Layer 5 of a small transformer language model trained on English Wikipedia (12 layers, counted from 0, width 64).
A neuron's activation on a vector x is ReLU(weights . x + bias), where the dot is the dot product.
The model reads these tokens: "ick" "off" "s" " on" " special" " team" "s" "." " His" " be" "st" " st" "at" "ist" "ical" " season" " was" " 19" "85" "," " when" " he" " ca" "u" "gh" "t" " 25" " pass" "es" " for" " 4" "04"

The vector x that enters this layer's MLP at each token. A number n stands for n times 0.034.
0 "ick": 5 38 -17 -49 3 -26 -23 -27 4 -8 -5 31 5 -18 25 -9 15 -28 7 -2 5 8 -27 -9 -47 23 3 14 -60 1 -34 -41 -14 7 0 34 47 10 68 -2 7 -17 -8 27 -83 -16 7 25 6 -14 -1 -57 32 89 13 14 -30 -6 14 5 6 9 26 62
1 "off": 4 39 -4 -42 18 -23 -17 -3 -9 -31 -18 35 8 3 15 -20 -21 26 -1 -38 -34 -13 -44 8 -33 15 -2 25 -17 -2 -40 -75 22 -20 -32 -18 29 9 87 21 -4 -11 6 -3 -45 -20 -8 41 -2 -33 1 -10 22 74 21 5 -13 -4 11 52 40 -21 23 72
2 "s": -19 18 -19 -47 0 -34 -6 -7 -28 -19 -5 23 -10 -1 14 -23 -24 21 -21 -18 -33 -11 -56 16 -56 32 -24 48 -28 13 -34 -71 27 -23 -24 2 37 24 82 33 6 -9 14 22 -31 -16 -7 25 6 -51 18 15 14 61 34 16 -12 14 14 65 12 -15 11 43
3 " on": 17 36 -14 -42 -13 -8 6 -15 -3 0 -18 23 -1 -19 18 -14 -23 1 -23 -30 -30 -41 -27 -16 -33 28 -20 27 -33 15 -34 -71 24 -17 -26 36 40 19 56 21 -17 -18 4 13 -59 -16 7 39 22 -21 -11 9 20 67 13 14 -14 -25 -1 71 51 -14 -4 70
4 " special": 1 55 15 -36 -19 -16 7 -28 -15 -5 10 54 8 5 -6 -11 -23 -2 -3 -33 -44 -24 -57 -15 -34 35 7 -3 -10 8 -47 -84 20 4 -12 8 43 25 72 43 25 -8 -15 2 -20 -50 -5 1 7 -31 1 -10 4 50 15 21 -24 -9 26 48 21 5 -12 73
5 " team": -15 38 -33 -31 2 -21 11 -41 -5 2 -13 41 19 8 9 -26 2 -21 -7 -2 -49 -18 -51 8 -50 30 -5 25 -33 0 -40 -75 27 -20 -29 -9 44 5 68 19 2 2 -6 6 -5 -20 -19 9 3 -15 -4 -7 35 54 24 -6 -19 -16 33 61 45 6 -22 83
6 "s": -9 2 -45 -38 -8 -34 6 -25 -18 -19 -4 29 7 -3 21 -27 -7 5 -9 -9 -43 -1 -62 26 -24 29 -10 47 -36 31 -41 -78 20 -1 -29 -14 43 12 77 23 2 -9 21 16 -25 -33 -13 13 9 -39 4 13 23 51 49 8 -25 12 13 60 18 -7 2 51
7 ".": -5 7 -22 -28 -4 -13 2 -34 -18 -3 -17 38 -1 2 20 -19 -2 -19 -6 -11 -5 -12 -50 0 -11 19 -10 39 -8 41 -43 -68 18 -22 -9 39 34 14 74 20 -19 -25 -10 27 -60 -36 -6 18 13 -38 -14 -18 -3 74 29 13 -4 -38 5 57 13 -10 24 82
8 " His": 10 5 8 -33 -7 -25 -1 -25 -27 25 11 36 -6 -11 22 -4 6 1 -7 -27 -22 -34 -42 2 -22 60 -25 9 -28 24 -19 -84 21 6 7 11 45 11 59 34 22 -22 -5 0 -44 -44 -26 6 -5 -56 24 0 18 84 15 19 -36 -16 6 35 15 -31 22 61
9 " be": -3 12 -25 -29 -8 -9 -1 -4 -21 19 -27 49 19 -7 5 9 -18 -3 -1 0 -30 -23 -32 -27 -22 25 -31 20 2 7 -12 -95 -5 -5 10 8 60 22 61 10 -10 -6 -4 0 -49 -42 -14 -6 19 -32 -12 -14 14 81 17 10 -27 -6 38 47 31 -14 -8 80
10 "st": -31 15 -32 -35 5 -30 4 -6 -3 20 -11 33 31 -13 21 -8 -15 24 13 -12 -36 -32 -47 6 -21 14 22 6 -25 25 -34 -81 3 3 -5 -13 38 -3 59 46 27 -30 0 17 -46 -12 -38 30 14 -55 8 -24 14 64 42 -12 -24 -3 0 52 32 -23 3 74
11 " st": 2 49 -25 -31 3 -24 4 3 24 19 -6 34 30 -19 18 -5 -27 -3 -3 -6 -21 -19 -56 -13 -42 25 1 21 -10 25 -38 -91 10 0 -19 20 43 -3 54 13 2 -25 5 3 -53 -6 -14 20 18 -65 -3 -24 -1 57 17 8 -23 -10 24 53 39 0 -22 65
12 "at": -2 21 4 -28 25 -30 -20 2 -1 -2 -23 30 1 32 10 -12 -16 20 -14 -38 -3 -12 -63 -16 -46 21 17 21 -2 21 -44 -82 4 -17 -17 -19 40 17 78 15 1 -11 6 -1 -57 16 -22 8 3 -38 2 -45 42 37 34 35 -15 7 -11 51 33 8 -11 69
13 "ist": 4 46 -10 -40 7 -28 -3 -17 9 -10 -30 42 19 -2 25 -16 1 12 -6 -31 -25 -20 -54 -6 -52 30 14 12 -7 22 -68 -69 30 -34 -30 -29 32 20 78 27 -3 -11 6 39 -45 -6 -6 16 -3 -29 10 -19 28 20 44 -2 0 8 -7 50 35 -19 -1 62
14 "ical": 4 48 4 -28 2 -16 6 -30 8 -18 17 48 -7 -10 16 -5 -3 9 0 -42 -37 -6 -51 -7 -55 15 -15 11 -16 30 -59 -82 21 -17 -20 -5 36 -9 70 54 -9 -2 -15 23 -41 -56 -11 4 0 -26 7 18 23 37 46 20 -17 11 -2 48 30 -14 13 57
15 " season": -1 32 -32 -36 10 -12 10 -31 5 -10 2 42 15 2 8 -45 -10 -15 -6 4 -48 -16 -45 1 -41 26 -24 15 -4 0 -35 -88 32 -14 -21 -19 31 -8 70 11 4 -4 -13 20 -20 -13 -5 -7 3 -19 1 -14 17 70 42 2 -26 -21 20 54 47 14 6 84
16 " was": 2 9 -29 -41 4 -2 12 -16 -14 17 -19 45 11 4 19 -12 -15 -17 -10 -21 -39 0 -47 -12 -36 41 -42 31 -22 17 -23 -74 28 3 -8 9 42 -1 57 10 -13 -7 2 18 -58 -36 -1 -10 26 -39 4 4 28 55 29 -7 -40 -9 30 72 33 -19 -6 67
17 " 19": 20 6 -35 -27 -18 8 -7 -24 -22 15 -1 43 -4 17 30 -54 -12 -24 9 -43 -38 -23 -31 3 -26 39 -14 9 -16 21 -54 -76 23 -16 -6 0 31 -5 57 26 34 1 6 20 -53 -41 -9 35 8 -34 -15 -19 25 60 35 19 -19 -20 21 55 38 -2 17 50
18 "85": -5 14 -30 -33 14 3 -1 -30 -2 -12 2 31 5 38 27 -61 0 -21 16 -15 -44 -19 -36 15 -21 31 -2 5 -15 30 -69 -72 27 -35 6 0 31 29 76 40 8 7 -8 -16 -44 -48 15 14 -5 -35 0 2 10 68 28 12 -27 -21 19 45 32 -8 9 37
19 ",": 16 -7 -26 -35 -7 -6 18 -34 -11 -1 3 42 -4 1 26 -44 -2 -18 -8 4 -12 -15 -43 12 -29 48 -23 27 -21 51 -57 -70 28 -10 22 28 28 24 64 19 -7 -21 9 12 -50 -41 -4 0 3 -45 -22 14 10 69 30 -9 -27 -22 1 62 25 -12 12 46
20 " when": 18 2 -3 -34 -5 -22 19 -28 -14 3 -11 36 -10 -1 36 -12 -14 -18 9 -3 -12 -24 -35 -7 -22 41 -26 14 -8 46 -45 -74 32 -3 -5 18 36 22 62 30 3 -36 -3 -4 -53 -38 21 1 16 -28 -20 -1 13 81 13 -4 -32 -48 -3 51 14 -11 14 79
21 " he": -11 9 -11 -20 -11 -23 5 -28 -15 19 -10 45 10 -12 17 8 9 -19 -14 6 -16 -19 -46 -3 -26 46 -56 22 0 15 -32 -73 24 -4 23 8 37 22 61 31 19 -28 9 -7 -56 -42 -11 -14 15 -42 8 -16 17 90 14 12 -40 -33 11 43 17 -18 10 76
22 " ca": 3 9 -37 -28 -11 3 10 -37 -8 17 -35 22 -15 2 31 4 14 -8 -13 -12 -28 -68 -30 -11 -25 61 -12 -7 -11 40 -43 -84 -1 -16 -14 15 27 46 68 12 15 -18 25 -18 -20 -33 -3 15 -7 -21 -5 -24 13 82 14 38 -24 7 6 33 28 1 -6 72
23 "u": -32 2 -3 -30 1 16 -4 -24 -24 -8 -23 20 -2 -2 29 3 26 7 -20 -25 -31 -57 -23 1 -1 30 -6 11 -10 21 -66 -82 7 -19 34 5 34 51 62 23 3 17 50 0 -40 -57 2 -11 -4 -37 -19 15 10 78 13 -7 -27 -1 -28 42 32 21 26 49
24 "gh": -39 11 4 -24 14 -2 7 -38 3 -33 -27 25 14 16 6 -1 5 -5 14 -52 -23 -40 -29 12 -24 30 -1 22 6 11 -66 -77 38 -1 5 8 23 16 67 42 -9 4 33 -13 -41 -44 4 0 17 -23 -15 -5 10 91 -8 -4 -32 -25 -12 44 41 -8 20 59
25 "t": -30 20 -11 -27 -11 -16 1 -19 -12 -12 -6 29 -11 15 2 -16 -9 26 -9 -9 -24 -22 -38 12 -35 16 -6 47 -14 13 -70 -72 40 -15 -3 -3 13 14 70 46 14 -25 31 -7 -43 -38 -18 6 26 -46 -9 -13 43 92 16 0 -24 4 0 46 37 -5 11 48
26 " 25": 5 30 -27 -23 -14 -2 -1 -19 8 3 -27 26 10 7 29 -59 -19 -11 -5 -17 -13 -29 -18 -6 -43 35 -29 38 -16 37 -66 -71 17 -16 -17 -2 11 7 64 32 7 10 5 -14 -51 -36 -19 41 18 -39 -2 -8 28 78 7 34 -22 0 17 59 35 -18 17 40
27 " pass": 12 50 -15 -31 -1 -14 16 -19 9 -10 -14 13 10 -10 18 -29 -28 19 14 -13 -40 -20 -33 -16 -45 27 4 30 -31 60 -57 -91 19 -16 -36 18 23 21 69 15 15 -18 6 -13 -32 8 18 9 14 -37 2 -10 -7 59 -1 18 -37 -7 39 62 12 3 -15 51
28 "es": -4 10 -7 -21 22 -23 -17 -13 -23 -15 -1 29 -6 16 27 -9 -15 14 -16 -16 -29 -9 -43 -5 -45 23 -19 37 -31 27 -47 -92 12 -30 -9 -17 29 16 68 10 -16 -6 18 12 -45 3 1 -5 8 -45 4 -5 38 55 46 12 -26 15 20 85 6 0 -4 56
29 " for": 19 25 -4 -23 -9 -21 15 -24 -7 -24 -11 42 -1 -5 38 -9 -25 -2 -11 -27 -33 -32 -39 -14 -24 46 -9 14 -29 37 -44 -88 32 2 -26 4 30 3 43 8 -2 -24 8 8 -71 -15 18 20 8 -24 9 8 35 53 24 12 -14 -30 17 71 34 -15 1 57
30 " 4": 17 30 -23 -25 7 -11 -7 -12 10 -4 -18 34 -11 27 23 -45 -22 -9 1 -31 -38 -29 -13 -1 -19 51 -17 17 -10 15 -55 -94 13 -2 5 14 17 6 48 22 6 15 0 -7 -73 -31 -22 29 25 -34 19 -11 38 66 20 27 -30 -25 9 54 29 -5 12 34
31 "04": -15 26 -25 -31 14 8 17 -16 -6 -3 -16 20 2 44 23 -51 2 17 22 -1 -24 -31 -14 -1 -51 37 6 26 -12 18 -63 -90 11 -41 13 6 18 30 64 48 -7 3 -22 -5 -62 -32 -2 20 20 -47 1 9 22 59 12 11 -35 -24 18 50 12 -3 17 20

Each question shows the input weights of one neuron of the MLP. A number n stands for n times 0.012.

n62 (bias -0.015): -5 11 8 -22 -16 -30 -3 -30 2 1 29 -5 -25 24 -7 5 22 -9 -36 14 -21 15 12 29 -1 -5 8 -2 -35 21 22 -7 -2 1 29 4 -10 -50 19 14 5 -31 15 5 5 -18 13 7 9 6 -9 13 29 -38 8 25 -1 8 8 -3 1 -19 11 -14
On which token does it fire most, and how strongly? 14 "ical", at about 1.5

n35 (bias -0.024): -3 -27 -37 -12 37 26 13 -7 -18 8 -18 32 -23 6 -31 -1 38 -34 -24 12 5 3 -16 -45 18 -17 49 -16 -10 10 16 1 5 16 -19 -12 28 46 -46 -8 8 -15 26 -22 1 11 -8 30 -21 81 -24 21 14 7 -7 37 18 -12 -14 22 -8 8 12 7
It fires most on token 22 " ca"

n42 (bias -0.023): -28 8 5 -31 -6 -21 42 -21 -25 13 -27 21 11 11 10 70 12 -14 20 20 28 14 -18 13 37 17 -20 13 -30 -44 14 21 -24 -4 18 -22 -28 1 7 -5 -10 -35 10 -5 12 -3 10 -30 -34 -8 -31 -27 -11 -12 -7 30 -5 -32 -19 15 0 7 18 2
It fires most on token 21 " he"

n51 (bias -0.004): 5 13 0 -2 13 28 33 -21 7 22 -4 -6 -6 -68 -22 -22 6 -6 8 29 4 5 11 -10 -15 -24 -4 8 -23 -21 -31 10 -5 23 -22 24 -8 10 4 -12 25 -5 7 5 9 -15 1 -4 14 15 -3 -7 -1 23 11 29 23 7 38 -5 -35 14 26 1
Its three highest activations, in order, are on tokens 0 "ick", 27 " pass", 26 " 25"

n215 (bias -0.037): -2 -19 -16 -31 -42 -15 -1 -17 4 37 0 12 36 21 1 15 -5 -34 13 38 -7 25 -3 0 16 -34 -5 20 -2 -39 13 -12 -9 11 -21 4 -26 -18 0 -9 -13 -9 -6 39 -34 -24 32 -15 -10 -3 -37 8 -46 -22 31 22 28 -36 -25 26 -24 -12 15 4
On which token does it fire most, and how strongly? 7 ".", at about 2.7

n254 (bias -0.044): -2 8 -43 -40 12 24 -40 25 -13 -17 2 32 31 -35 27 -8 18 32 34 14 -16 19 36 0 -11 -9 65 0 12 2 -15 -2 10 11 3 -5 -16 14 -18 21 6 -5 -16 -9 -8 29 3 16 2 15 -3 24 2 7 -33 -39 -8 7 -25 4 18 4 15 -34
It fires most on token 31 "04"

n133 (bias 0.000): 6 -1 5 -27 0 13 -6 3 -5 26 -9 26 14 3 22 33 13 -3 -9 32 -13 -32 8 -22 -45 6 -4 32 -1 10 -17 27 21 -12 -28 4 1 -11 13 -12 1 0 -5 19 -2 9 19 -2 -7 4 11 13 -3 -24 23 -20 21 -35 14 0 -18 -14 12 -27
On which token does it fire most, and how strongly? 13 "ist", at about 1.9

n220 (bias -0.017): 26 -16 19 38 -1 4 -20 17 14 11 -22 -6 -13 9 -21 10 -9 18 22 5 -22 33 -34 -26 -14 -44 -5 38 -7 -18 30 -48 18 4 -13 -2 -12 -35 10 0 -7 -1 -15 7 2 -32 -19 32 11 19 3 -9 31 -49 0 20 -5 -7 -34 12 32 24 1 -23
It fires most on token 12 "at"

n13 (bias -0.014): 8 21 -9 -22 -3 -20 10 -2 -13 23 18 -9 -23 12 -19 32 20 -16 -34 -20 -17 -8 -14 29 10 5 46 -34 5 -5 8 30 -5 21 4 24 -15 -45 -13 -9 -8 12 0 -10 -20 18 -33 23 20 -2 -11 -4 1 22 0 7 -27 -9 -7 28 -24 -26 45 -5
Its three highest activations, in order, are on tokens 8 " His", 0 "ick", 10 "st"

n89 (bias -0.022): -12 16 -3 -3 -9 8 -62 -10 -16 10 60 11 23 25 17 22 2 -4 -15 -18 -33 14 25 26 0 -5 -17 25 -16 3 12 14 -22 -14 -10 -32 -5 35 -20 20 -19 4 -34 -40 -31 8 -31 10 19 -5 -19 8 -9 1 7 18 -3 3 -6 -18 -16 34 -62 -27
It fires most on token 28 "es"

n219 (bias -0.021): 36 -44 -18 -43 4 0 -4 9 8 -2 36 0 32 -8 -37 18 2 9 39 5 -5 37 -5 10 36 -25 -3 22 -10 -17 -9 -5 -8 -24 -41 -15 0 -11 26 -26 -3 13 -6 -6 -22 -20 23 -8 -12 10 24 17 12 -30 31 -23 3 28 12 34 16 -5 17 -47
On which token does it fire most, and how strongly? 6 "s", at about 1.7

n8 (bias -0.023): 9 -19 18 -15 -28 -3 11 -5 5 18 -11 -1 -1 14 20 20 -1 3 -37 33 -50 60 6 -22 -1 6 58 12 16 32 6 6 -9 -19 -8 -22 -15 27 -21 63 4 -43 -3 19 -3 -13 -34 7 7 34 -18 0 -32 -20 -16 -27 -19 -40 2 7 -15 20 -7 5
Its three highest activations, in order, are on tokens 20 " when", 10 "st", 4 " special"

n87 (bias -0.028): 16 -61 27 19 4 -5 3 2 3 9 4 26 -8 -21 -24 0 21 -15 -21 9 13 8 -23 44 12 38 -20 2 -20 -10 28 23 12 -22 -29 -23 0 33 37 -44 14 -1 -33 23 -6 38 -39 22 27 -12 -12 -24 -12 -8 44 -2 5 -8 13 26 16 9 -26 -54
It fires most on token 6 "s"

n246 (bias -0.014): -40 -11 1 17 8 -11 5 -21 11 -7 25 -30 10 1 9 35 -7 -12 10 -36 3 3 -1 -23 1 -4 50 -13 0 3 -3 6 24 39 0 -3 26 -5 -31 8 -10 -15 -22 -26 -3 14 7 -9 -38 -17 -17 15 14 12 -26 15 -16 -11 14 1 8 19 -28 28
It fires most on token 24 "gh"

n208 (bias -0.038): 8 27 0 -11 4 -15 -5 -52 0 30 -7 19 3 -21 -13 12 5 -4 -54 14 -3 -26 10 11 -10 -12 18 -28 -2 10 35 3 24 7 -14 -11 13 -5 3 -27 -2 -5 -25 2 -14 28 -45 -6 -13 5 21 26 -18 11 -23 4 20 -9 -11 -40 -4 -13 28 2
On which token does it fire most, and how strongly? 8 " His", at about 1.1

n223 (bias -0.016): 15 -6 -2 23 -15 -9 14 -20 -20 26 -3 6 7 24 2 24 -22 42 -22 -14 20 33 -1 15 4 20 -24 30 -28 0 -13 18 -26 9 -12 -34 26 4 -6 17 23 -36 9 -10 -13 -6 33 10 19 -22 -1 -7 13 -25 0 -17 6 28 10 -11 -13 2 -4 -9
It fires most on token 6 "s"

n197 (bias -0.040): -25 -12 -28 -61 -29 15 17 24 2 8 -9 11 -7 3 16 24 35 47 4 16 -23 5 40 17 2 0 41 25 -11 19 11 10 -3 44 2 -42 -41 -1 -21 34 2 -33 -30 33 -3 -2 -9 9 -5 -17 -14 5 31 -3 -27 -7 18 -7 27 7 42 7 16 -17
Its three highest activations, in order, are on tokens 10 "st", 25 "t", 31 "04"

n172 (bias -0.003): -3 12 -28 -3 -25 -4 -27 -4 41 -8 7 -4 7 7 -31 -12 -37 3 44 21 -4 45 31 -36 2 25 -14 2 1 3 23 -7 -30 -20 23 1 15 12 12 -20 7 -31 -5 8 -14 -40 -25 -3 -21 37 1 30 -7 -15 24 5 28 22 4 30 -22 33 -23 5
It fires most on token 9 " be"

n164 (bias -0.029): 15 -34 -13 -32 -31 25 2 13 -17 -36 12 -40 -12 23 -18 9 5 -49 13 26 28 21 -2 12 2 10 -27 -28 -3 -22 -19 19 -15 8 28 11 -13 -31 9 11 -5 -25 23 -14 -17 -5 21 26 30 -10 -14 8 -1 1 32 8 17 18 12 28 25 25 4 -16
On which two tokens does it fire most, strongest first? 19 ",", 17 " 19"

n183 (bias -0.031): 13 -10 28 -14 27 22 34 -21 27 -17 6 17 -3 -44 7 -11 -11 -18 2 -40 17 56 8 6 50 -38 3 33 3 12 29 -13 14 16 -5 -25 15 3 -9 -23 7 1 1 -4 -14 -9 2 -3 -5 8 4 39 -1 -9 -19 -9 -20 8 4 -10 2 -13 0 32
It fires most on token 16 " was"

n21 (bias -0.017): -18 9 7 -20 -36 30 11 -31 31 16 -14 12 -17 -35 9 -22 13 29 12 3 11 9 22 -11 -15 -10 6 35 8 6 1 -9 9 7 -30 9 -6 35 1 -27 -7 7 -12 15 12 45 11 -5 11 12 -8 -6 4 4 -37 -21 27 10 12 9 -8 -19 1 -3
On which token does it fire most, and how strongly? 27 " pass", at about 1.8

n5 (bias -0.005): 3 40 -14 32 2 21 4 -28 -24 39 -34 10 -50 4 7 28 5 -6 -33 28 -28 -34 -3 -17 11 -16 2 2 7 -23 29 12 -65 -1 -4 -18 10 5 12 10 7 -38 -5 4 -34 -2 7 -1 22 36 38 5 -4 -1 18 -1 23 15 -13 -13 13 3 24 -4
Its three highest activations, in order, are on tokens 22 " ca", 9 " be", 0 "ick"

n38 (bias -0.033): 7 -8 13 -8 -22 -14 17 -15 17 -15 -4 -11 -17 -27 -13 -14 -15 -3 11 -6 18 -39 -7 -2 22 27 30 17 -15 1 -10 -16 15 65 12 -47 -12 -8 3 4 23 -12 -4 18 2 17 38 19 -12 35 -35 19 3 -16 -16 -23 30 14 37 7 0 -52 14 3
It fires most on token 29 " for"

n61 (bias -0.026): -18 -7 -8 23 -1 6 7 -26 30 12 -4 5 23 -4 -11 23 17 43 -2 36 -11 11 -4 -6 26 -10 33 9 -7 19 -23 -7 -16 36 24 -3 58 0 -69 23 6 4 -52 8 1 -12 12 -7 26 -32 0 9 12 -13 21 2 -48 -10 -25 23 -6 20 -31 -15
Its three highest activations, in order, are on tokens 10 "st", 11 " st", 31 "04"

n77 (bias -0.033): -9 1 7 32 -51 18 -13 0 7 9 9 3 -12 14 4 16 -13 8 -21 3 12 50 -12 -41 27 -14 -4 6 2 19 -8 32 -25 7 -67 10 -24 14 35 -7 -10 -52 -19 18 12 -32 -13 4 13 37 -28 -25 -37 37 -17 36 1 -34 -12 18 -17 -34 -11 -43
It fires most on token 7 "."

n67 (bias -0.020): 6 45 -3 11 -11 14 0 15 -3 26 -18 -14 11 -8 8 43 2 -32 -25 19 5 -17 -27 -21 -9 7 51 -5 -6 17 -21 7 -24 -9 -10 -9 -13 8 -35 -16 0 17 4 16 -11 28 -3 30 -18 11 -36 -23 -25 -11 -6 8 54 22 18 14 -2 -21 15 13
On which two tokens does it fire most, strongest first? 13 "ist", 11 " st"

n211 (bias -0.026): -24 21 43 22 27 9 8 24 27 -50 -5 -2 25 5 5 7 8 -15 16 34 43 32 4 -2 -6 -1 6 8 -14 30 -6 -11 -2 9 -22 17 -2 -2 6 25 -8 15 -41 33 4 -21 11 42 23 55 -10 10 22 13 -3 2 12 -9 19 10 -2 5 -19 -19
It fires most on token 0 "ick"

n45 (bias -0.018): -34 -31 -16 -1 9 -43 14 -4 17 49 28 -4 -25 28 40 -1 -17 -1 -50 -16 -15 13 -8 -24 -13 -21 4 11 -1 14 35 -12 41 7 -10 4 17 32 -9 -34 -23 -23 -29 -9 31 11 -25 2 -32 -2 35 -6 21 -18 24 11 2 -4 3 10 -23 -7 -52 -39
Its three highest activations, in order, are on tokens 28 "es", 12 "at", 2 "s"

n76 (bias -0.041): -10 18 18 31 -6 -25 -3 -12 9 -10 21 -7 -16 -10 8 42 3 -41 -17 -16 60 55 -26 20 20 -39 -9 23 32 18 -4 20 37 14 -17 -1 -49 -11 8 13 -1 14 -21 17 1 -27 -22 -6 -4 27 -7 -33 12 17 12 10 28 -12 6 -1 23 -68 21 13
It fires most on token 7 "."

n157 (bias -0.026): -15 -14 7 -22 22 21 -14 20 -28 -3 -20 -25 -35 -2 10 -16 -3 -4 -17 1 19 13 -9 34 -8 8 23 4 -30 6 37 -3 16 -8 -5 0 -15 6 -8 -10 -3 10 17 14 -23 13 30 12 6 -11 11 15 -35 -22 -23 0 -6 2 -25 13 14 -24 -12 19
It fires most on token 2 "s"

n212 (bias -0.032): -3 -33 18 -4 -5 14 -20 26 40 -9 23 -20 -20 -4 31 22 -37 -6 -12 -9 -2 17 -12 -38 14 -22 -14 3 -26 21 -22 24 2 4 4 21 -23 -7 7 19 9 -1 -9 0 7 20 -27 -5 -9 9 -12 -10 15 -5 22 -8 -3 -23 2 19 18 -4 -17 8
On which two tokens does it fire most, strongest first? 12 "at", 3 " on"

n6 (bias -0.017): -14 0 -21 9 13 0 -14 -23 8 7 48 -11 14 14 -17 31 -3 1 11 4 23 11 14 38 -11 27 -12 7 -11 9 -1 -17 27 12 -15 0 6 -10 -4 25 18 16 3 -1 14 -18 -19 -11 -4 9 -48 19 13 -31 5 8 1 25 -16 -16 1 -20 -35 20
It fires most on token 14 "ical"

n192 (bias -0.001): -21 13 23 -2 12 -5 -9 -37 54 -13 81 -8 22 -23 -8 18 -17 25 -26 37 28 -13 -11 -20 -8 8 -6 33 5 20 -23 2 15 51 -17 16 6 -2 -24 -17 19 5 5 24 12 -14 59 -15 -1 -22 -3 -25 4 1 0 -7 12 -20 12 10 29 9 -23 -38
On which two tokens does it fire most, strongest first? 11 " st", 27 " pass"

n233 (bias -0.012): 15 6 -4 -22 -10 -14 -7 17 14 9 -22 20 7 2 15 9 20 -14 -14 -8 -12 28 -48 -15 56 -10 -19 26 19 -26 17 -15 8 1 -22 -8 -42 14 14 14 8 3 27 1 25 0 -2 4 -8 14 8 12 -45 -5 -21 -16 5 32 -15 16 6 19 14 -19
It fires most on token 6 "s"

n56 (bias -0.003): 0 -23 -2 -51 11 -16 5 -25 -7 20 -14 11 17 -16 -25 13 3 10 10 -38 -8 -5 -15 34 -18 0 58 -27 8 22 8 16 18 24 10 19 0 4 -7 -23 -24 13 17 -67 -22 -12 47 1 -3 3 -14 30 -21 -3 -29 6 18 12 -23 11 -17 0 -8 -14
On which token does it fire most, and how strongly? 24 "gh", at about 1.7

n152 (bias -0.018): 9 -2 7 -29 13 7 -10 -25 25 9 22 -41 -3 35 10 4 -40 -29 6 11 -33 31 35 11 -2 -20 -25 -39 -14 -37 3 -11 29 -25 -5 8 -14 5 10 15 -10 22 17 -17 17 0 6 45 15 4 3 -9 -3 14 11 -15 -2 0 3 5 0 -63 17 -57
It fires most on token 18 "85"

n53 (bias -0.021): -18 0 -20 5 11 20 -20 -13 28 17 -52 -29 -9 -32 3 5 10 27 0 -60 51 0 25 -6 17 -18 -7 1 -27 4 -16 -11 14 27 -25 -21 9 -19 12 -28 -9 7 21 -7 7 -13 2 4 -1 34 -18 0 -22 12 11 -6 -2 41 -32 -14 7 -20 -3 -5
On which token does it fire most, and how strongly? 24 "gh", at about 1

n199 (bias -0.006): 7 22 -9 8 34 10 -12 6 -4 -2 -2 0 -8 -22 50 -6 -5 -10 -39 -10 -5 -15 32 -10 3 4 57 -13 11 -17 -3 7 10 -12 -14 18 -21 17 24 -4 9 -37 4 -13 29 -17 24 -3 -5 -2 2 -3 23 -27 -43 -29 6 -4 -6 15 34 -7 -10 -17
On which two tokens does it fire most, strongest first? 13 "ist", 3 " on"

n60 (bias -0.016): 17 38 11 -1 7 -22 -38 -14 5 -15 20 5 -12 29 -39 17 21 8 16 6 74 11 13 10 -14 30 -15 9 -3 -4 -19 8 21 -22 -27 24 -6 -10 15 14 -4 -13 11 -11 11 -3 18 1 20 11 7 -7 0 -1 -32 2 12 14 -10 6 8 -21 4 -25
On which two tokens does it fire most, strongest first? 25 "t", 0 "ick"

n235 (bias -0.007): 8 13 6 -18 -11 34 14 13 0 -16 -24 2 1 -5 5 26 4 5 10 -5 25 9 -14 -11 0 -4 -24 9 -9 -5 -10 18 2 -1 -10 -23 -32 3 18 17 8 16 -4 -35 27 -8 16 31 11 -5 -12 -13 10 20 4 22 21 35 -36 -4 0 -9 0 -22
On which two tokens does it fire most, strongest first? 26 " 25", 25 "t"